Layer 2 of a small transformer language model trained on English Wikipedia (10 layers, counted from 0, width 128).
A neuron's activation on a vector x is GELU(gate . x) times (in . x), where the dot is the dot product.

Input weights of the MLP neurons that the questions are about. A number n stands for n times 0.00049.
n5 gate: -69 32 71 142 56 66 -243 -35 129 130 -38 187 0 299 112 48 94 -109 -4 -30 -102 22 -45 -120 124 129 161 -108 54 -77 -125 -128 15 202 68 -22 89 -170 -16 26 -77 58 47 65 33 -4 -137 -164 101 -78 -115 -128 85 -31 25 -51 25 241 -95 -142 73 33 -41 -4 -10 73 -125 -126 53 27 126 122 47 283 -125 92 178 11 -197 97 -83 -121 -18 -180 222 79 22 -140 -156 58 43 -174 56 124 -193 -231 -165 224 -10 88 -227 126 64 -223 4 -246 11 -177 -3 4 -25 132 -22 -40 -274 335 -4 23 114 -94 -131 140 -18 69 -87 4 24 -108
n19 gate: -11 302 -8 19 -51 101 261 -87 11 116 -32 -121 45 -99 67 -23 -66 -231 43 -12 116 261 4 -150 216 49 14 -172 -19 -22 -116 8 -61 -23 -45 150 -264 15 219 94 74 -172 41 -17 11 -38 -16 71 49 8 153 -184 -12 41 216 -119 146 -110 -167 24 -92 165 36 43 -156 129 156 -118 14 -57 -141 66 -409 -205 -241 4 -71 -197 -96 -82 -133 -62 -23 186 -67 160 -118 55 78 -177 94 -262 -202 12 98 110 -80 -101 -39 19 -31 54 246 204 -54 20 34 -119 184 -96 -71 206 -43 -125 -46 178 -51 -82 109 -175 -20 -228 109 -139 -70 141 -11 -212
n36 gate: -158 38 23 -8 -97 69 38 -24 63 102 323 -148 299 101 101 253 -25 113 -63 123 24 -109 99 -136 15 60 157 49 123 -11 55 65 12 -34 178 -235 -67 112 83 54 -356 32 -40 68 -90 -88 24 -49 -24 63 53 0 135 200 176 -67 26 39 -237 55 4 -117 -157 178 -64 -119 -99 -65 -21 -40 208 -87 130 65 -171 8 108 -167 173 -81 11 -83 395 31 92 341 89 -92 -36 8 -163 30 -4 -4 -294 -84 -55 133 87 -164 -69 49 90 -71 -341 -68 -63 106 89 68 110 69 -57 -61 61 44 54 -12 -123 90 101 32 122 53 -83 385 57 91
n41 gate: 7 -138 -124 224 79 -85 -15 -285 -48 -8 77 77 -23 302 106 -7 -24 -260 211 -7 145 -192 -163 -59 59 -328 -14 -193 -25 207 -141 103 -120 19 287 95 -93 -7 16 0 7 90 69 -136 -17 8 -46 41 172 -101 44 -57 123 -4 4 -21 -103 180 130 -169 84 -7 -56 -259 -42 172 -74 67 3 12 63 70 -25 77 -183 -62 -17 -278 172 -183 120 10 108 44 -28 -29 -53 -7 -35 -15 169 -95 -14 -183 -37 -174 250 36 -71 117 133 229 -83 -42 -92 -237 -90 153 58 -109 -53 11 74 59 170 -62 159 140 -116 15 -102 10 -137 -73 169 62 0 -265
n73 gate: -68 15 89 -27 -264 -57 46 86 -21 -148 -120 50 -129 -8 -148 -8 4 88 151 88 82 147 -73 389 -201 -108 140 -172 -152 -134 244 -205 -32 8 -122 110 7 97 12 200 69 -44 196 60 -114 -17 75 -45 -366 200 173 66 147 -104 -70 92 0 -50 -78 123 -149 128 18 -35 7 51 -172 47 48 12 4 232 -383 115 33 155 122 -201 -142 64 7 -50 184 -118 40 7 162 219 -49 155 -11 42 -29 -106 -189 -144 231 -140 14 91 88 75 86 -189 160 8 -11 -200 14 79 -33 -188 -96 -126 -84 151 27 -64 -68 47 -19 114 -4 -45 29 52 -32 -273
n77 gate: 50 154 -28 253 -104 39 138 100 43 -17 57 -67 -4 85 -232 304 -196 224 378 -126 -24 -135 -97 4 8 218 75 123 -99 -220 36 -78 53 299 76 -4 -22 67 68 -16 -91 -25 96 96 -127 -30 41 -72 91 -72 -23 -133 -16 -107 -15 -196 279 -75 212 42 -30 50 -88 155 4 -126 149 -60 21 -94 190 156 272 -89 69 -37 -90 16 57 -79 -169 148 -94 165 -147 177 159 12 -42 -128 -19 93 -204 -148 -4 -168 108 -144 -75 131 98 -116 281 -182 -42 -136 15 27 -11 -274 -191 -256 0 -43 -117 -53 169 -95 0 4 -156 18 8 -245 -141 58 7 98
n102 gate: 8 -124 4 -75 -51 38 4 162 39 -252 18 24 36 -33 -253 0 -52 213 5 157 164 47 0 204 -79 49 154 37 49 -84 0 88 -206 296 -188 -155 43 215 -351 161 -68 -195 -128 211 38 74 113 -212 -35 90 62 16 102 473 16 210 -81 -68 -29 132 -172 121 67 17 83 -52 156 -104 133 219 -182 -160 107 99 298 -53 85 38 -174 -104 21 -135 -106 156 121 -83 145 165 -58 88 20 -217 -81 -4 37 31 -43 -45 23 8 21 253 -22 -139 32 -110 410 174 -59 -50 -24 124 -59 -76 -80 -171 46 -301 114 254 -146 278 30 -17 -64 111 -59 277
n114 gate: 134 -114 24 -243 -69 -36 -12 -158 -37 49 17 223 76 -94 -8 20 125 -57 26 109 -280 -16 90 214 219 82 -18 86 -172 -23 25 20 -104 -52 -202 -294 179 239 -208 -61 -32 241 -94 31 203 131 8 95 -274 -105 83 -39 -4 -126 -15 159 -200 97 -154 86 38 55 -68 -297 -86 34 181 80 108 79 97 30 -20 -72 -58 -50 -77 163 -103 -11 -75 57 229 -160 85 -98 183 -206 -9 222 -113 -91 -123 59 -282 -407 119 -39 -66 -57 -48 177 94 -37 73 46 12 170 85 -126 -8 -15 -4 -317 112 -29 -112 17 125 -237 -69 -15 -40 71 118 -220 -116 268
n126 gate: 57 206 18 -93 -62 162 108 -158 -27 175 26 132 -30 7 -29 398 129 419 -217 232 44 -132 77 -14 39 -70 86 -223 172 -75 -134 7 116 22 150 -64 -70 -150 -93 -98 -123 141 -185 -205 -52 291 97 16 83 35 -305 -31 4 -132 76 -223 28 -33 -163 -90 -38 -85 -51 -51 51 -106 -36 -99 -19 41 94 -55 -11 -41 21 -49 -204 -47 52 -136 -67 -136 -69 101 -7 99 29 58 176 -29 7 4 10 -36 190 -15 7 -119 -33 62 0 -18 -48 89 -287 -294 112 67 -43 28 -52 96 36 14 82 67 137 -76 26 52 -15 50 -83 -189 -21 -7 -152 -254
n5 in: 165 -142 197 132 8 23 -239 -42 -79 112 98 77 91 -188 -179 78 26 64 43 82 8 -47 40 -85 -81 4 -285 -42 171 -78 181 147 8 223 151 -97 167 -63 21 -43 160 62 -50 109 -84 -196 117 160 -246 -219 134 72 -32 -33 0 -43 0 -28 -9 -147 174 -62 22 -28 102 18 -66 275 -95 8 -16 -59 304 -59 23 20 -39 170 -265 93 217 -202 -20 4 -60 -126 32 -271 -145 212 -45 201 131 120 128 41 -72 -154 -246 -175 109 -161 68 193 168 241 -49 111 -126 73 -194 -37 -105 144 54 49 101 -57 -101 40 52 -149 -265 8 26 -42 -26 75
n19 in: 0 -193 -66 95 -195 82 -201 116 -112 -197 -141 172 -60 197 -324 201 -168 -91 -76 -140 -179 -168 -304 211 39 -30 -87 183 -25 -17 -63 -13 181 201 -215 345 -121 -168 127 -79 -270 138 107 68 -51 85 -99 68 151 -34 56 71 -185 23 -83 -16 105 154 -44 -98 289 -309 -134 -132 126 -103 -87 132 51 -14 232 -25 -47 4 72 45 48 -53 -31 184 43 -107 -218 -156 -167 -107 -167 -153 -221 202 127 198 67 -375 -167 9 107 129 -68 75 -230 -34 -387 -22 140 -32 -114 -184 -165 137 -96 -21 61 -52 35 235 9 151 23 160 0 49 -57 -164 -62 -17 -24 -99
n36 in: 22 -34 -341 -60 -27 117 69 -36 -53 176 -55 -204 16 220 -77 -175 154 0 137 -95 12 -219 -56 -60 -26 -100 146 67 -7 -108 -59 87 79 -84 -144 -195 46 308 197 199 -129 80 -84 140 -75 -62 -110 -132 -252 44 119 59 -50 0 156 25 -29 -211 -68 -150 32 -176 -281 35 -117 -25 84 -43 -82 51 244 90 -92 -246 0 -59 -69 -192 47 40 -134 86 53 -155 131 74 -42 -38 -72 -4 -136 158 182 90 -208 -95 101 58 -132 -101 -11 52 47 -43 -29 167 92 127 56 -26 25 -190 -384 106 49 -83 -194 -143 -122 39 -178 -63 -30 177 7 97 103 -17
n41 in: 166 170 -186 65 230 -84 104 -205 184 34 -120 11 73 60 180 -146 76 72 164 162 63 -58 -151 174 167 -157 -28 -440 63 280 -139 -80 -200 -158 86 61 -249 -25 141 -197 -35 -348 54 -226 97 117 71 38 -12 71 -147 30 70 -40 235 71 22 -31 17 3 7 -30 72 179 79 22 192 73 21 88 -58 4 -183 29 -126 20 -18 47 142 3 -68 123 154 -111 155 8 136 220 110 -38 15 -118 133 231 -122 -165 -98 -38 210 143 165 15 137 40 -37 -129 52 -26 -85 -64 132 -174 46 -8 84 -76 -165 -117 28 31 -148 96 35 84 109 0 -50 -96
n73 in: -18 303 -284 182 18 178 188 62 82 69 -107 189 -113 26 -5 -72 -4 -132 112 72 261 -95 -442 -31 -208 26 110 26 -35 127 -9 -62 -37 -27 -208 155 137 93 217 -85 -224 146 317 159 60 15 125 -45 -249 264 232 -220 0 117 120 148 9 234 106 236 8 -44 -21 -289 183 -4 -94 42 24 130 -76 55 -295 214 -26 -209 122 -90 -262 47 -218 59 -85 -89 26 345 262 108 -189 132 56 -62 150 -40 -127 37 146 -192 -98 149 -169 -26 -260 -32 197 28 69 -158 227 18 98 -34 76 -205 4 -111 -120 -9 5 -46 168 108 223 13 -30 105 209 -46
n77 in: -69 88 -184 66 -23 -100 138 262 141 -189 -225 136 27 -11 -409 -60 -137 24 90 -112 -149 -53 155 44 22 199 7 153 -18 -70 226 0 62 149 184 -59 -55 42 197 -120 -37 161 39 -95 -218 126 69 -173 -16 -7 139 111 98 39 321 -38 64 -191 29 -117 -60 -4 7 38 14 -7 212 18 127 -54 -161 -78 -119 -202 47 163 -78 218 142 -43 98 248 -156 119 -43 47 -41 149 -83 -59 187 -70 -46 -180 -143 -4 -23 23 -65 117 59 88 65 -57 20 -31 4 -106 -38 69 146 -109 -141 -19 -67 85 -4 -172 -62 -125 -30 -79 -22 -239 -144 -193 14 194
n102 in: 28 121 83 -171 -63 -78 -49 -223 30 132 -180 -46 -113 -194 -4 -62 -97 -437 54 -74 173 -138 342 -41 -98 72 -154 77 112 94 68 -16 -43 -144 223 -90 -42 -178 226 -70 58 147 -125 -9 -63 -13 -170 172 199 -131 226 226 -37 -353 -228 -49 -118 -25 176 44 59 24 46 50 61 19 -95 27 -15 -17 58 -90 32 -108 48 167 285 -21 262 -51 52 -70 -206 21 -28 4 54 -41 122 41 20 -102 -71 272 -9 232 143 147 8 -12 -283 -93 210 51 146 -56 -208 178 106 214 208 -54 78 123 -37 -200 4 -78 252 109 -54 -156 185 150 109 -72 108 -219
n114 in: -153 199 24 -151 -142 8 -20 -37 230 -323 89 -26 95 206 -119 156 -7 30 17 -31 -64 -138 -114 158 4 -49 174 19 87 74 -64 66 69 -74 106 -92 36 4 -84 -114 -86 184 -394 -134 -39 55 56 28 -25 117 57 60 -20 -167 -97 -11 34 -369 -355 35 59 211 58 8 40 66 31 -4 7 -57 55 -162 182 285 -91 146 -128 -102 52 120 -95 -4 -55 120 86 -95 -220 -74 251 -115 128 -58 -262 0 81 -81 -258 -94 -121 -26 -8 99 -71 -112 -88 -20 -234 77 -14 -84 30 243 43 -113 -170 73 226 -208 -53 -4 95 -58 -187 -173 81 114 233 101
n126 in: -156 37 76 -149 51 -171 -164 -62 96 -213 179 -32 -71 -90 9 -113 -103 -69 73 -122 -60 55 28 70 87 257 -160 12 175 186 -186 -171 118 38 316 87 -194 126 -68 215 -8 -9 -180 9 -230 -23 156 42 -145 -101 37 178 42 -9 -128 232 -165 152 -104 259 64 181 168 -216 39 352 -50 -91 79 -178 -160 198 0 -102 -28 -65 126 267 -293 -26 94 67 -42 25 88 -82 -186 8 -195 -112 -61 -194 52 -46 -335 26 180 -112 229 -132 -129 251 -77 -17 0 -13 37 -206 4 -107 180 158 -235 88 33 30 172 -114 113 13 132 117 -80 95 8 -49 78 5

Each question shows a token from some text and the vector x that enters the MLP there. A number n stands for n times 0.012.

" Penn": -22 -102 -83 9 -62 28 41 -8 -13 -7 40 -26 -81 63 8 -20 51 -45 -159 17 21 -187 -9 -33 46 -42 220 104 15 -108 -131 73 70 65 44 -133 -130 -90 54 98 -32 -26 126 -32 -62 120 32 51 -35 117 140 40 -31 -56 43 -12 21 109 -18 -143 57 -78 23 -27 43 21 33 -169 -33 -78 -81 102 8 -58 -85 49 80 -5 60 106 47 -68 100 -49 156 -80 5 64 -146 122 -56 20 -11 39 -289 -5 99 -45 -27 47 -28 48 8 -136 57 147 -24 -230 -65 -92 -184 38 21 -141 93 -92 108 -83 -105 10 -40 19 -7 -63 21 89 -50 -37
Which neuron lights up most? n36

" making": -62 171 -62 -11 30 -56 59 -71 46 -140 -77 -1 -78 -19 -24 -17 -12 39 -29 58 173 -98 98 -32 -17 -24 24 141 -32 -121 -13 -54 83 81 64 -54 128 69 66 92 13 128 -38 178 96 -88 44 43 104 70 -100 -33 151 30 -61 49 165 106 130 -20 -53 -129 -40 -130 89 110 64 -101 -28 -12 -51 48 -113 -119 -61 -98 -32 19 -27 -10 71 -33 -26 -173 -54 -114 -68 -179 -93 106 63 -3 129 0 -28 49 97 51 -46 -51 -182 -27 -53 -23 94 -66 -71 -82 51 4 67 -3 78 55 -29 -88 52 -233 -31 50 71 6 63 12 -57 59 -125 -56
The most active neuron and its activation: n102, at about 0.16

"7.": 144 -84 69 -6 -49 -65 -4 61 118 -4 -4 -128 -32 -60 20 39 24 154 -231 -9 -10 -63 -16 -107 -70 -12 70 34 -36 12 -49 -153 32 106 -39 59 -118 -53 79 89 -97 76 50 88 -3 66 60 6 -57 -1 44 12 55 60 -90 -64 31 -83 51 -55 -12 -233 -13 -75 123 -15 14 34 -17 -19 -121 -13 -86 -135 -134 -110 54 41 112 23 4 111 21 -171 -12 -95 62 -184 38 15 -46 -121 45 -139 165 33 69 9 -22 1 49 51 -12 110 30 -61 -13 -225 -91 46 90 5 102 -66 99 37 -80 -194 101 69 -118 -93 56 28 17 -119 20 -84
Which neuron lights up most? n114

" on": -95 -14 85 49 13 66 185 -71 -43 56 -44 -39 -7 -26 -82 -72 66 -132 -59 -56 43 -64 107 -73 -88 -176 49 11 -127 -39 -78 180 6 14 30 89 38 2 6 1 -116 167 -257 133 -12 21 91 -29 -51 54 15 -59 -39 -19 -72 -108 114 -47 136 -147 -54 -109 -78 -76 21 139 -3 -24 4 -76 -121 85 -119 -49 -29 39 68 102 94 -7 60 -33 -15 -109 -26 -40 -153 -62 76 35 -13 -35 110 -9 -181 1 74 -55 -44 42 -74 31 -50 -72 85 16 -93 -165 -58 -88 53 -36 164 -142 -19 -39 13 -182 54 104 1 -85 40 -27 -17 120 -84 1
Which neuron lights up most? n19

"i,": -17 56 17 -17 -19 -50 81 -24 -47 -52 52 -66 -14 26 57 -17 70 182 -217 43 32 71 132 -58 -43 -11 0 -5 -69 97 -76 -92 22 -92 -7 -79 13 71 9 72 -142 -145 -235 113 -77 53 -122 28 87 108 91 -34 4 21 23 29 18 101 108 2 1 28 79 -27 -15 -45 33 -5 -8 -115 -137 99 -104 -150 -115 -68 -53 -53 100 51 63 70 -40 -208 -8 -11 127 -41 -104 -66 -24 36 92 -83 94 25 112 24 -57 40 96 -6 9 -18 168 -2 55 -199 -93 83 76 -39 215 5 41 -75 -115 -227 -35 95 -2 -47 70 -2 -25 -199 22 -52
The two highest activations, in order: n114, n5

"unk": -112 -25 -11 -32 -104 32 123 -36 -21 61 30 -55 42 26 -82 -92 71 -23 -96 20 160 -213 -71 -87 -12 19 174 223 -114 43 -109 0 26 76 10 -17 -26 50 12 148 -180 179 19 23 20 116 96 7 131 -1 36 -100 41 -17 15 26 31 41 -9 -118 -26 -28 -3 -32 -34 -71 -33 -53 22 -70 73 114 -108 -213 -37 177 51 105 65 70 66 21 145 -202 93 25 8 -93 -122 -61 -28 -51 86 61 -287 -4 13 -35 -58 -6 7 12 7 61 24 21 -28 -86 -1 88 -24 -44 -24 0 43 71 103 -164 56 68 -30 88 101 -2 -65 146 -90 -90
Which neuron lights up most? n36

" against": -95 -17 41 -8 9 -2 46 -70 57 -142 -24 18 -174 14 -13 10 -5 68 -89 67 139 63 17 -99 26 -41 49 -73 -40 -21 -106 10 -110 -19 46 -77 141 -9 76 18 -144 33 -121 38 22 6 100 16 18 55 107 -6 68 -84 32 -95 -28 17 253 -55 -94 -278 41 -9 62 63 -2 -29 21 -232 -123 -15 -124 -142 -127 57 -37 -80 99 -91 33 -12 -88 -112 -15 2 -179 -24 -131 18 -55 -36 45 49 -203 36 80 -7 -21 113 75 -42 -61 -53 94 -53 -73 20 94 -27 166 -34 46 -79 -121 -101 -22 -134 -6 48 -56 -24 30 -96 -26 -11 -89 -6
Which neuron lights up most? n41

"ud": -42 -20 46 -43 78 -1 48 -22 -1 -95 90 -104 -60 26 -75 -4 34 -35 -213 166 37 -22 -106 23 -65 -65 96 99 24 110 -121 46 -30 41 11 -26 -204 28 -20 11 -216 13 24 -13 -97 86 137 4 -2 -8 134 -18 49 26 -21 14 -9 5 -1 -63 -11 -115 -112 -52 75 54 -14 -1 -23 -76 75 115 -101 -230 -113 18 16 30 -100 -35 -64 64 130 -175 52 -58 -76 -25 -159 55 12 30 122 55 -235 4 94 -144 -101 44 95 6 -61 -15 35 36 2 1 17 -44 81 -94 35 -74 167 13 80 -87 57 -126 33 35 -57 88 -65 65 -28 -210
Which three neurons fire most, strongest first? n73, n36, n41

"i)": 9 -103 75 109 0 -96 22 27 42 -41 -141 -71 74 -13 -131 -41 146 -3 -42 42 53 -7 6 -48 -117 -16 189 -57 -90 48 -24 -139 -2 33 63 -36 106 74 28 107 78 28 115 -31 116 132 4 107 193 142 115 23 52 69 -22 -39 65 -22 30 -14 54 66 38 -99 -7 -71 23 -35 -52 -46 -84 -26 -90 -157 -130 -27 -24 3 106 -46 67 45 52 -206 43 1 131 -119 -66 -58 84 23 209 53 46 44 -43 -34 -15 -71 25 -9 18 20 123 -47 2 -170 -148 26 44 -106 129 24 41 -12 -31 -113 -104 285 -68 37 -25 -3 -55 -46 66 -109
Which three neurons fire most, strongest first? n73, n41, n114

"==C": 12 117 127 -102 -23 -45 101 75 -26 36 65 -20 175 -102 41 17 39 66 -100 100 78 -106 -297 8 148 -63 117 144 14 -78 47 19 6 42 93 -9 -117 7 78 67 33 9 -153 60 51 77 76 38 -22 51 -24 -109 -19 100 -52 67 -101 33 10 -57 116 -45 -15 -83 -71 90 2 60 104 0 35 -46 44 60 -62 -79 10 231 0 48 83 49 68 -42 75 -124 -24 -95 25 32 -35 -116 1 16 -146 44 78 41 15 95 49 -58 58 -30 13 -21 -168 -132 214 120 120 -65 22 -71 36 52 -44 -201 -51 -25 34 -78 -39 -85 37 39 4 -8
Which neuron lights up most? n114

" re": -94 110 0 58 -79 -75 21 23 -31 -57 -135 7 -14 -99 -175 30 4 46 -51 117 -26 -151 67 -53 115 -139 47 -113 127 119 3 33 -34 -1 67 -27 -100 49 -80 25 3 124 -70 116 -45 149 172 -28 -53 17 65 -20 -103 66 -19 34 -52 123 38 -46 -76 -9 -165 23 93 103 43 -2 -18 -122 -14 54 -15 -84 -1 -45 -131 5 13 8 65 17 51 -131 56 78 -22 -303 -90 -1 68 -103 -4 -26 -65 54 -53 -50 57 76 -63 -33 -162 -17 -25 72 65 -100 17 -70 -107 37 24 -2 -127 -65 31 -120 -79 -81 64 -91 20 -92 170 76 -29 -153
Which neuron lights up most? n126

"),": 34 -69 12 45 -27 -28 100 86 3 -142 -36 -138 -104 44 6 8 -10 58 -16 31 81 51 120 -80 -81 36 84 -88 -176 102 4 -114 -48 -78 126 18 59 47 61 12 34 -66 -219 -143 67 116 70 7 143 100 72 4 31 62 -68 24 35 34 116 -95 20 46 34 -135 -59 -48 11 -75 -9 -110 -44 -33 -154 -31 -66 -12 47 -5 74 23 51 58 54 -235 1 -24 -19 29 -73 -34 -41 -29 8 37 6 31 53 35 -74 8 26 3 -64 -14 158 -113 3 -221 -76 -39 69 -13 283 15 74 -70 -158 -219 5 140 -37 15 93 -31 -25 -21 43 -54
The two highest activations, in order: n41, n73

" one": 40 -63 15 -23 -68 -28 148 -79 28 -67 -84 -5 -52 -53 68 -63 55 -1 -28 91 174 -132 174 -80 -4 -38 148 -125 43 -29 -75 -54 132 166 -49 -64 -6 97 -28 12 -71 39 1 0 -29 51 26 -12 -1 95 49 -76 -40 29 -33 -3 83 147 173 -36 -79 -10 30 49 -39 95 -37 -151 -120 -80 -45 -87 17 -122 -99 -152 33 57 28 7 51 -48 41 -207 15 25 57 -86 -68 46 -7 -68 112 -68 -8 -2 1 125 -48 -9 -67 22 159 -48 131 -131 97 -66 83 9 96 -13 32 -20 -11 21 248 -182 57 117 31 -78 -8 9 20 38 -74 -58
The most active neuron and its activation: n102, at about 0.71

"-18": 54 69 11 -47 -16 -3 99 -3 33 -144 -4 -152 67 -2 -8 -110 -27 -102 47 -93 7 -61 86 -47 -30 -118 289 21 -17 22 -28 28 -46 96 135 -32 -106 -10 32 17 -177 -25 33 101 22 8 -24 53 117 21 68 79 118 141 -161 -94 -67 -50 143 32 48 -28 30 6 61 25 70 23 131 15 -79 -63 -52 -32 -84 -11 112 13 -131 76 98 49 29 -189 -115 -55 33 -41 -52 -135 -15 -67 59 -29 -204 29 34 23 -12 -13 -16 -157 -25 27 45 -32 70 -145 -19 112 56 104 93 -81 23 10 103 -137 106 171 -93 -11 -34 23 -63 75 7 -151
Which neuron lights up most? n102

" April": -12 17 0 42 61 -7 68 45 -32 31 354 -14 145 86 -41 9 16 3 -89 -77 -77 -108 174 -77 -46 -87 229 -40 84 -95 -37 -61 56 71 -36 13 -74 -3 68 -26 -140 -92 11 89 43 204 30 25 19 139 66 -62 69 -14 -15 -34 119 45 158 -17 25 7 -23 -81 77 1 0 -74 -101 51 95 -47 -35 -8 33 38 123 136 24 24 21 -37 72 -185 -41 -55 -23 13 -169 -58 58 -64 42 -13 -120 -32 65 39 -67 -66 -103 62 -7 73 181 -29 -115 -88 -4 127 61 9 43 -96 -57 -30 1 -48 -92 88 -35 -109 16 -40 -39 -124 -104 -250
The most active neuron and its activation: n36, at about 0.36

" replacing": -80 52 113 34 -9 8 94 3 62 -70 13 44 -139 -3 -18 41 -60 17 -19 42 88 -100 9 -64 78 -11 46 92 -131 -94 -148 23 -47 -42 34 37 174 50 -24 32 -135 9 -261 122 28 -8 235 -49 65 -45 66 -90 69 34 -53 -2 -1 -2 188 -9 -52 -150 45 -71 11 -31 23 0 13 -190 -16 -45 -195 -188 -48 -132 -39 -34 121 -5 15 -61 -85 -190 26 -52 -9 -119 -102 -39 -36 -42 6 -37 -10 -7 63 -31 -95 22 -102 -7 -126 -31 131 -114 -81 11 -29 -99 79 9 -25 -24 -89 -59 -15 -247 -83 49 -74 -9 83 9 -54 107 -45 -8
Which neuron lights up most? n102

"is": -55 -161 111 17 -26 9 58 -176 -40 -119 -40 -52 -3 134 0 12 49 -13 -186 133 -22 -24 -105 8 -62 2 84 59 -21 36 -46 -34 -27 42 -22 -53 -168 94 -14 34 -175 -31 26 48 -51 89 26 56 -169 -3 138 -48 91 -28 -93 -60 46 -39 66 -53 -91 100 -172 -5 -39 -123 12 59 -6 -154 -13 75 -151 -150 -62 -91 -86 120 69 -36 -63 65 61 -129 86 -193 26 -62 -159 102 -43 14 133 70 -58 63 6 3 -45 -126 82 116 0 -5 173 73 148 -40 -24 16 5 -11 61 -25 79 -9 20 -220 4 86 30 -15 -11 -39 -26 34 -84 -73
The two highest activations, in order: n73, n36

" and": -100 1 65 10 -22 40 97 -61 15 -47 17 -81 -109 64 -20 -62 -97 51 -27 135 -16 89 153 -114 21 -50 118 19 10 76 -15 56 -18 113 -38 74 -9 92 111 27 -109 93 -226 11 29 -10 125 53 -31 41 30 -63 -28 -8 -63 -2 41 -103 172 -19 -28 -60 113 -97 -40 -17 32 47 41 -57 -13 20 -135 -95 -84 -91 -61 -99 140 45 -21 74 -44 -233 -33 -110 -41 -87 -69 20 -102 -125 -21 -34 102 -36 104 55 -92 90 135 -21 86 -93 176 -70 -186 -49 -16 48 -98 -12 66 -62 -49 -22 15 -261 -19 86 37 -84 20 77 -40 7 -83 -68
Which neuron lights up most? n77

",": 6 27 -73 4 95 29 111 39 -35 -52 6 -83 -18 35 7 -105 43 131 -98 -35 43 22 150 -94 -40 -31 5 -52 -124 149 -80 -12 -32 -62 64 -13 21 48 43 -19 -95 70 -224 19 -15 118 -53 -16 66 109 53 12 -22 47 13 50 7 35 181 -36 28 -24 -61 -63 -72 15 15 13 17 -86 -89 63 -84 -152 -66 -17 4 -19 22 53 58 123 -2 -235 -45 -17 91 -98 -121 -26 -98 11 9 -119 71 -59 152 52 -72 87 -5 71 2 -71 218 -121 -37 -177 -52 53 -11 -11 151 -86 78 -93 -149 -236 16 99 47 -62 -29 87 -39 -9 -26 -77
The most active neuron and its activation: n41, at about 0.3

" Championship": -49 -76 34 -74 34 -70 47 -23 67 -28 -17 -19 125 -52 22 -31 92 -53 51 67 -23 5 144 -35 -16 5 75 -20 -173 15 -119 110 53 66 76 22 -13 -20 90 -10 -63 111 77 160 -36 70 20 -18 34 153 75 18 -37 -17 13 37 -29 -86 38 -55 13 -93 5 -177 -75 51 67 -57 25 13 149 -41 -61 -74 30 150 14 51 27 30 115 -16 173 -217 95 -62 59 -40 -135 -57 93 35 39 27 -53 22 34 36 -109 14 -36 24 92 59 241 -70 134 -156 33 35 -121 91 47 44 -101 100 -16 -246 -50 153 -92 27 -101 115 -1 -4 -22 -162
Which neuron lights up most? n5

" very": 3 179 -2 79 -34 41 74 -56 36 -105 65 -88 -47 -55 36 -48 14 -25 -17 126 57 23 -85 -15 -37 -55 -80 16 -5 -36 -106 -97 -10 253 93 -139 50 155 50 -137 -145 -63 -130 -28 -29 -2 -83 23 127 -15 39 -39 71 175 -101 7 21 70 156 -52 -27 20 142 -34 -22 11 23 -34 109 24 71 17 34 -236 -88 -50 1 193 -104 -110 -28 -14 -44 -115 144 26 -78 -117 -39 -91 -48 -72 49 -3 -191 113 63 -28 -80 -52 -51 -44 31 19 75 -99 -119 -50 -41 -14 -118 -14 63 -122 50 -104 127 -128 34 45 60 84 110 -78 31 23 29 -94
Which neuron lights up most? n102

" turned": 26 104 -1 98 57 -44 13 -16 8 -40 65 -51 -25 -23 -106 -92 -35 -44 -27 110 164 -67 19 -84 104 -17 76 106 13 -65 -143 -69 -14 149 15 -94 98 -59 -55 55 48 107 -78 140 -93 95 79 -47 12 -72 -56 -41 -40 111 85 33 97 52 53 21 -15 -75 90 -17 16 71 6 -66 59 45 4 18 -159 -202 -91 53 2 46 70 -65 -67 -12 80 -198 -92 27 -150 -132 -195 9 -26 -161 56 -14 -140 126 108 51 -90 109 -38 -40 -95 -116 121 22 -105 21 -101 20 83 15 -14 9 39 -228 8 -162 17 39 59 30 -164 10 -97 -19 -20 -60
Which neuron lights up most? n102

" territ": -58 99 -21 -63 -105 55 -29 -66 37 -20 -55 7 4 -68 54 56 133 20 -109 123 32 114 22 12 18 -80 68 -108 13 105 45 14 31 302 41 28 -136 33 120 -11 -11 46 -77 82 -56 48 11 81 44 4 40 25 54 -4 64 18 11 -115 -56 -96 -67 19 -31 -112 -72 -98 7 -26 -54 -100 106 143 -77 -33 -14 163 41 -158 1 5 -20 202 -97 -33 58 -36 -262 18 -65 -59 2 65 15 -5 -154 61 -37 19 32 86 -44 -12 40 -58 84 56 -51 -158 -11 71 -3 65 106 88 -218 5 -4 -113 -7 -116 -97 -125 -159 -30 -12 91 26 -168
The most active neuron and its activation: n19, at about 1.7

" from": -55 -212 31 49 18 -21 83 -28 -54 134 32 -144 -91 -50 40 -127 81 -84 -129 127 92 8 119 -160 -33 -106 163 43 -99 -68 -99 -32 -123 29 -9 57 57 97 57 -79 -128 28 -154 -21 -27 9 -26 37 -19 8 -102 -69 76 -115 39 -72 5 -133 157 -61 -49 -194 -67 -206 141 -8 -92 38 21 6 18 35 -117 -18 -130 -100 -13 46 -8 -5 8 36 -93 -155 64 -2 -91 -38 4 -93 13 -31 89 13 -105 60 107 -25 -46 0 -14 -26 -88 -94 127 -48 -45 10 -49 -47 24 6 120 -38 -43 -32 -69 -160 -78 127 3 -68 -145 -25 -7 18 -48 -65
Which neuron lights up most? n77

" March": 60 68 58 -45 9 5 15 103 8 -51 470 -12 92 145 -69 2 -35 -55 -121 17 -103 -68 74 -46 -13 -127 150 -59 54 -100 -171 -106 -47 45 -54 -46 -93 -41 73 -81 -100 12 -58 -52 8 167 2 10 111 136 81 7 7 28 -68 60 63 -48 126 -42 -17 59 43 -70 6 -16 25 -57 -77 10 27 -66 -90 -12 -41 -25 99 136 3 100 30 -33 145 -123 -36 -67 -29 -36 -164 -16 46 -63 84 -34 -97 28 121 43 -17 -46 -115 42 9 37 112 45 -86 -90 -3 28 24 76 110 -133 -98 -67 13 -27 -34 11 -17 -84 45 -78 -28 -75 -74 -211
Which neuron lights up most? n19

" once": -129 10 23 -37 -9 -92 -40 -53 -54 51 -35 -53 -90 57 -70 33 33 45 99 51 -47 25 75 -38 32 129 90 -16 66 57 55 -100 43 203 152 -81 -21 127 7 26 -134 162 -62 141 -79 100 184 -16 -123 129 99 -16 -40 101 42 -35 148 0 221 -50 -75 -102 35 19 110 43 68 -105 -29 34 11 35 -133 -43 -80 -37 3 -2 -14 94 61 -20 -51 -198 1 -56 -149 -164 -4 -82 5 -159 57 -20 -52 33 -37 37 -118 -40 -4 0 56 -47 16 12 -34 -56 69 145 45 70 27 -89 -6 -107 147 -123 -90 -4 -26 -37 101 -54 97 -64 38 -92
Which three neurons fire most, strongest first? n77, n36, n73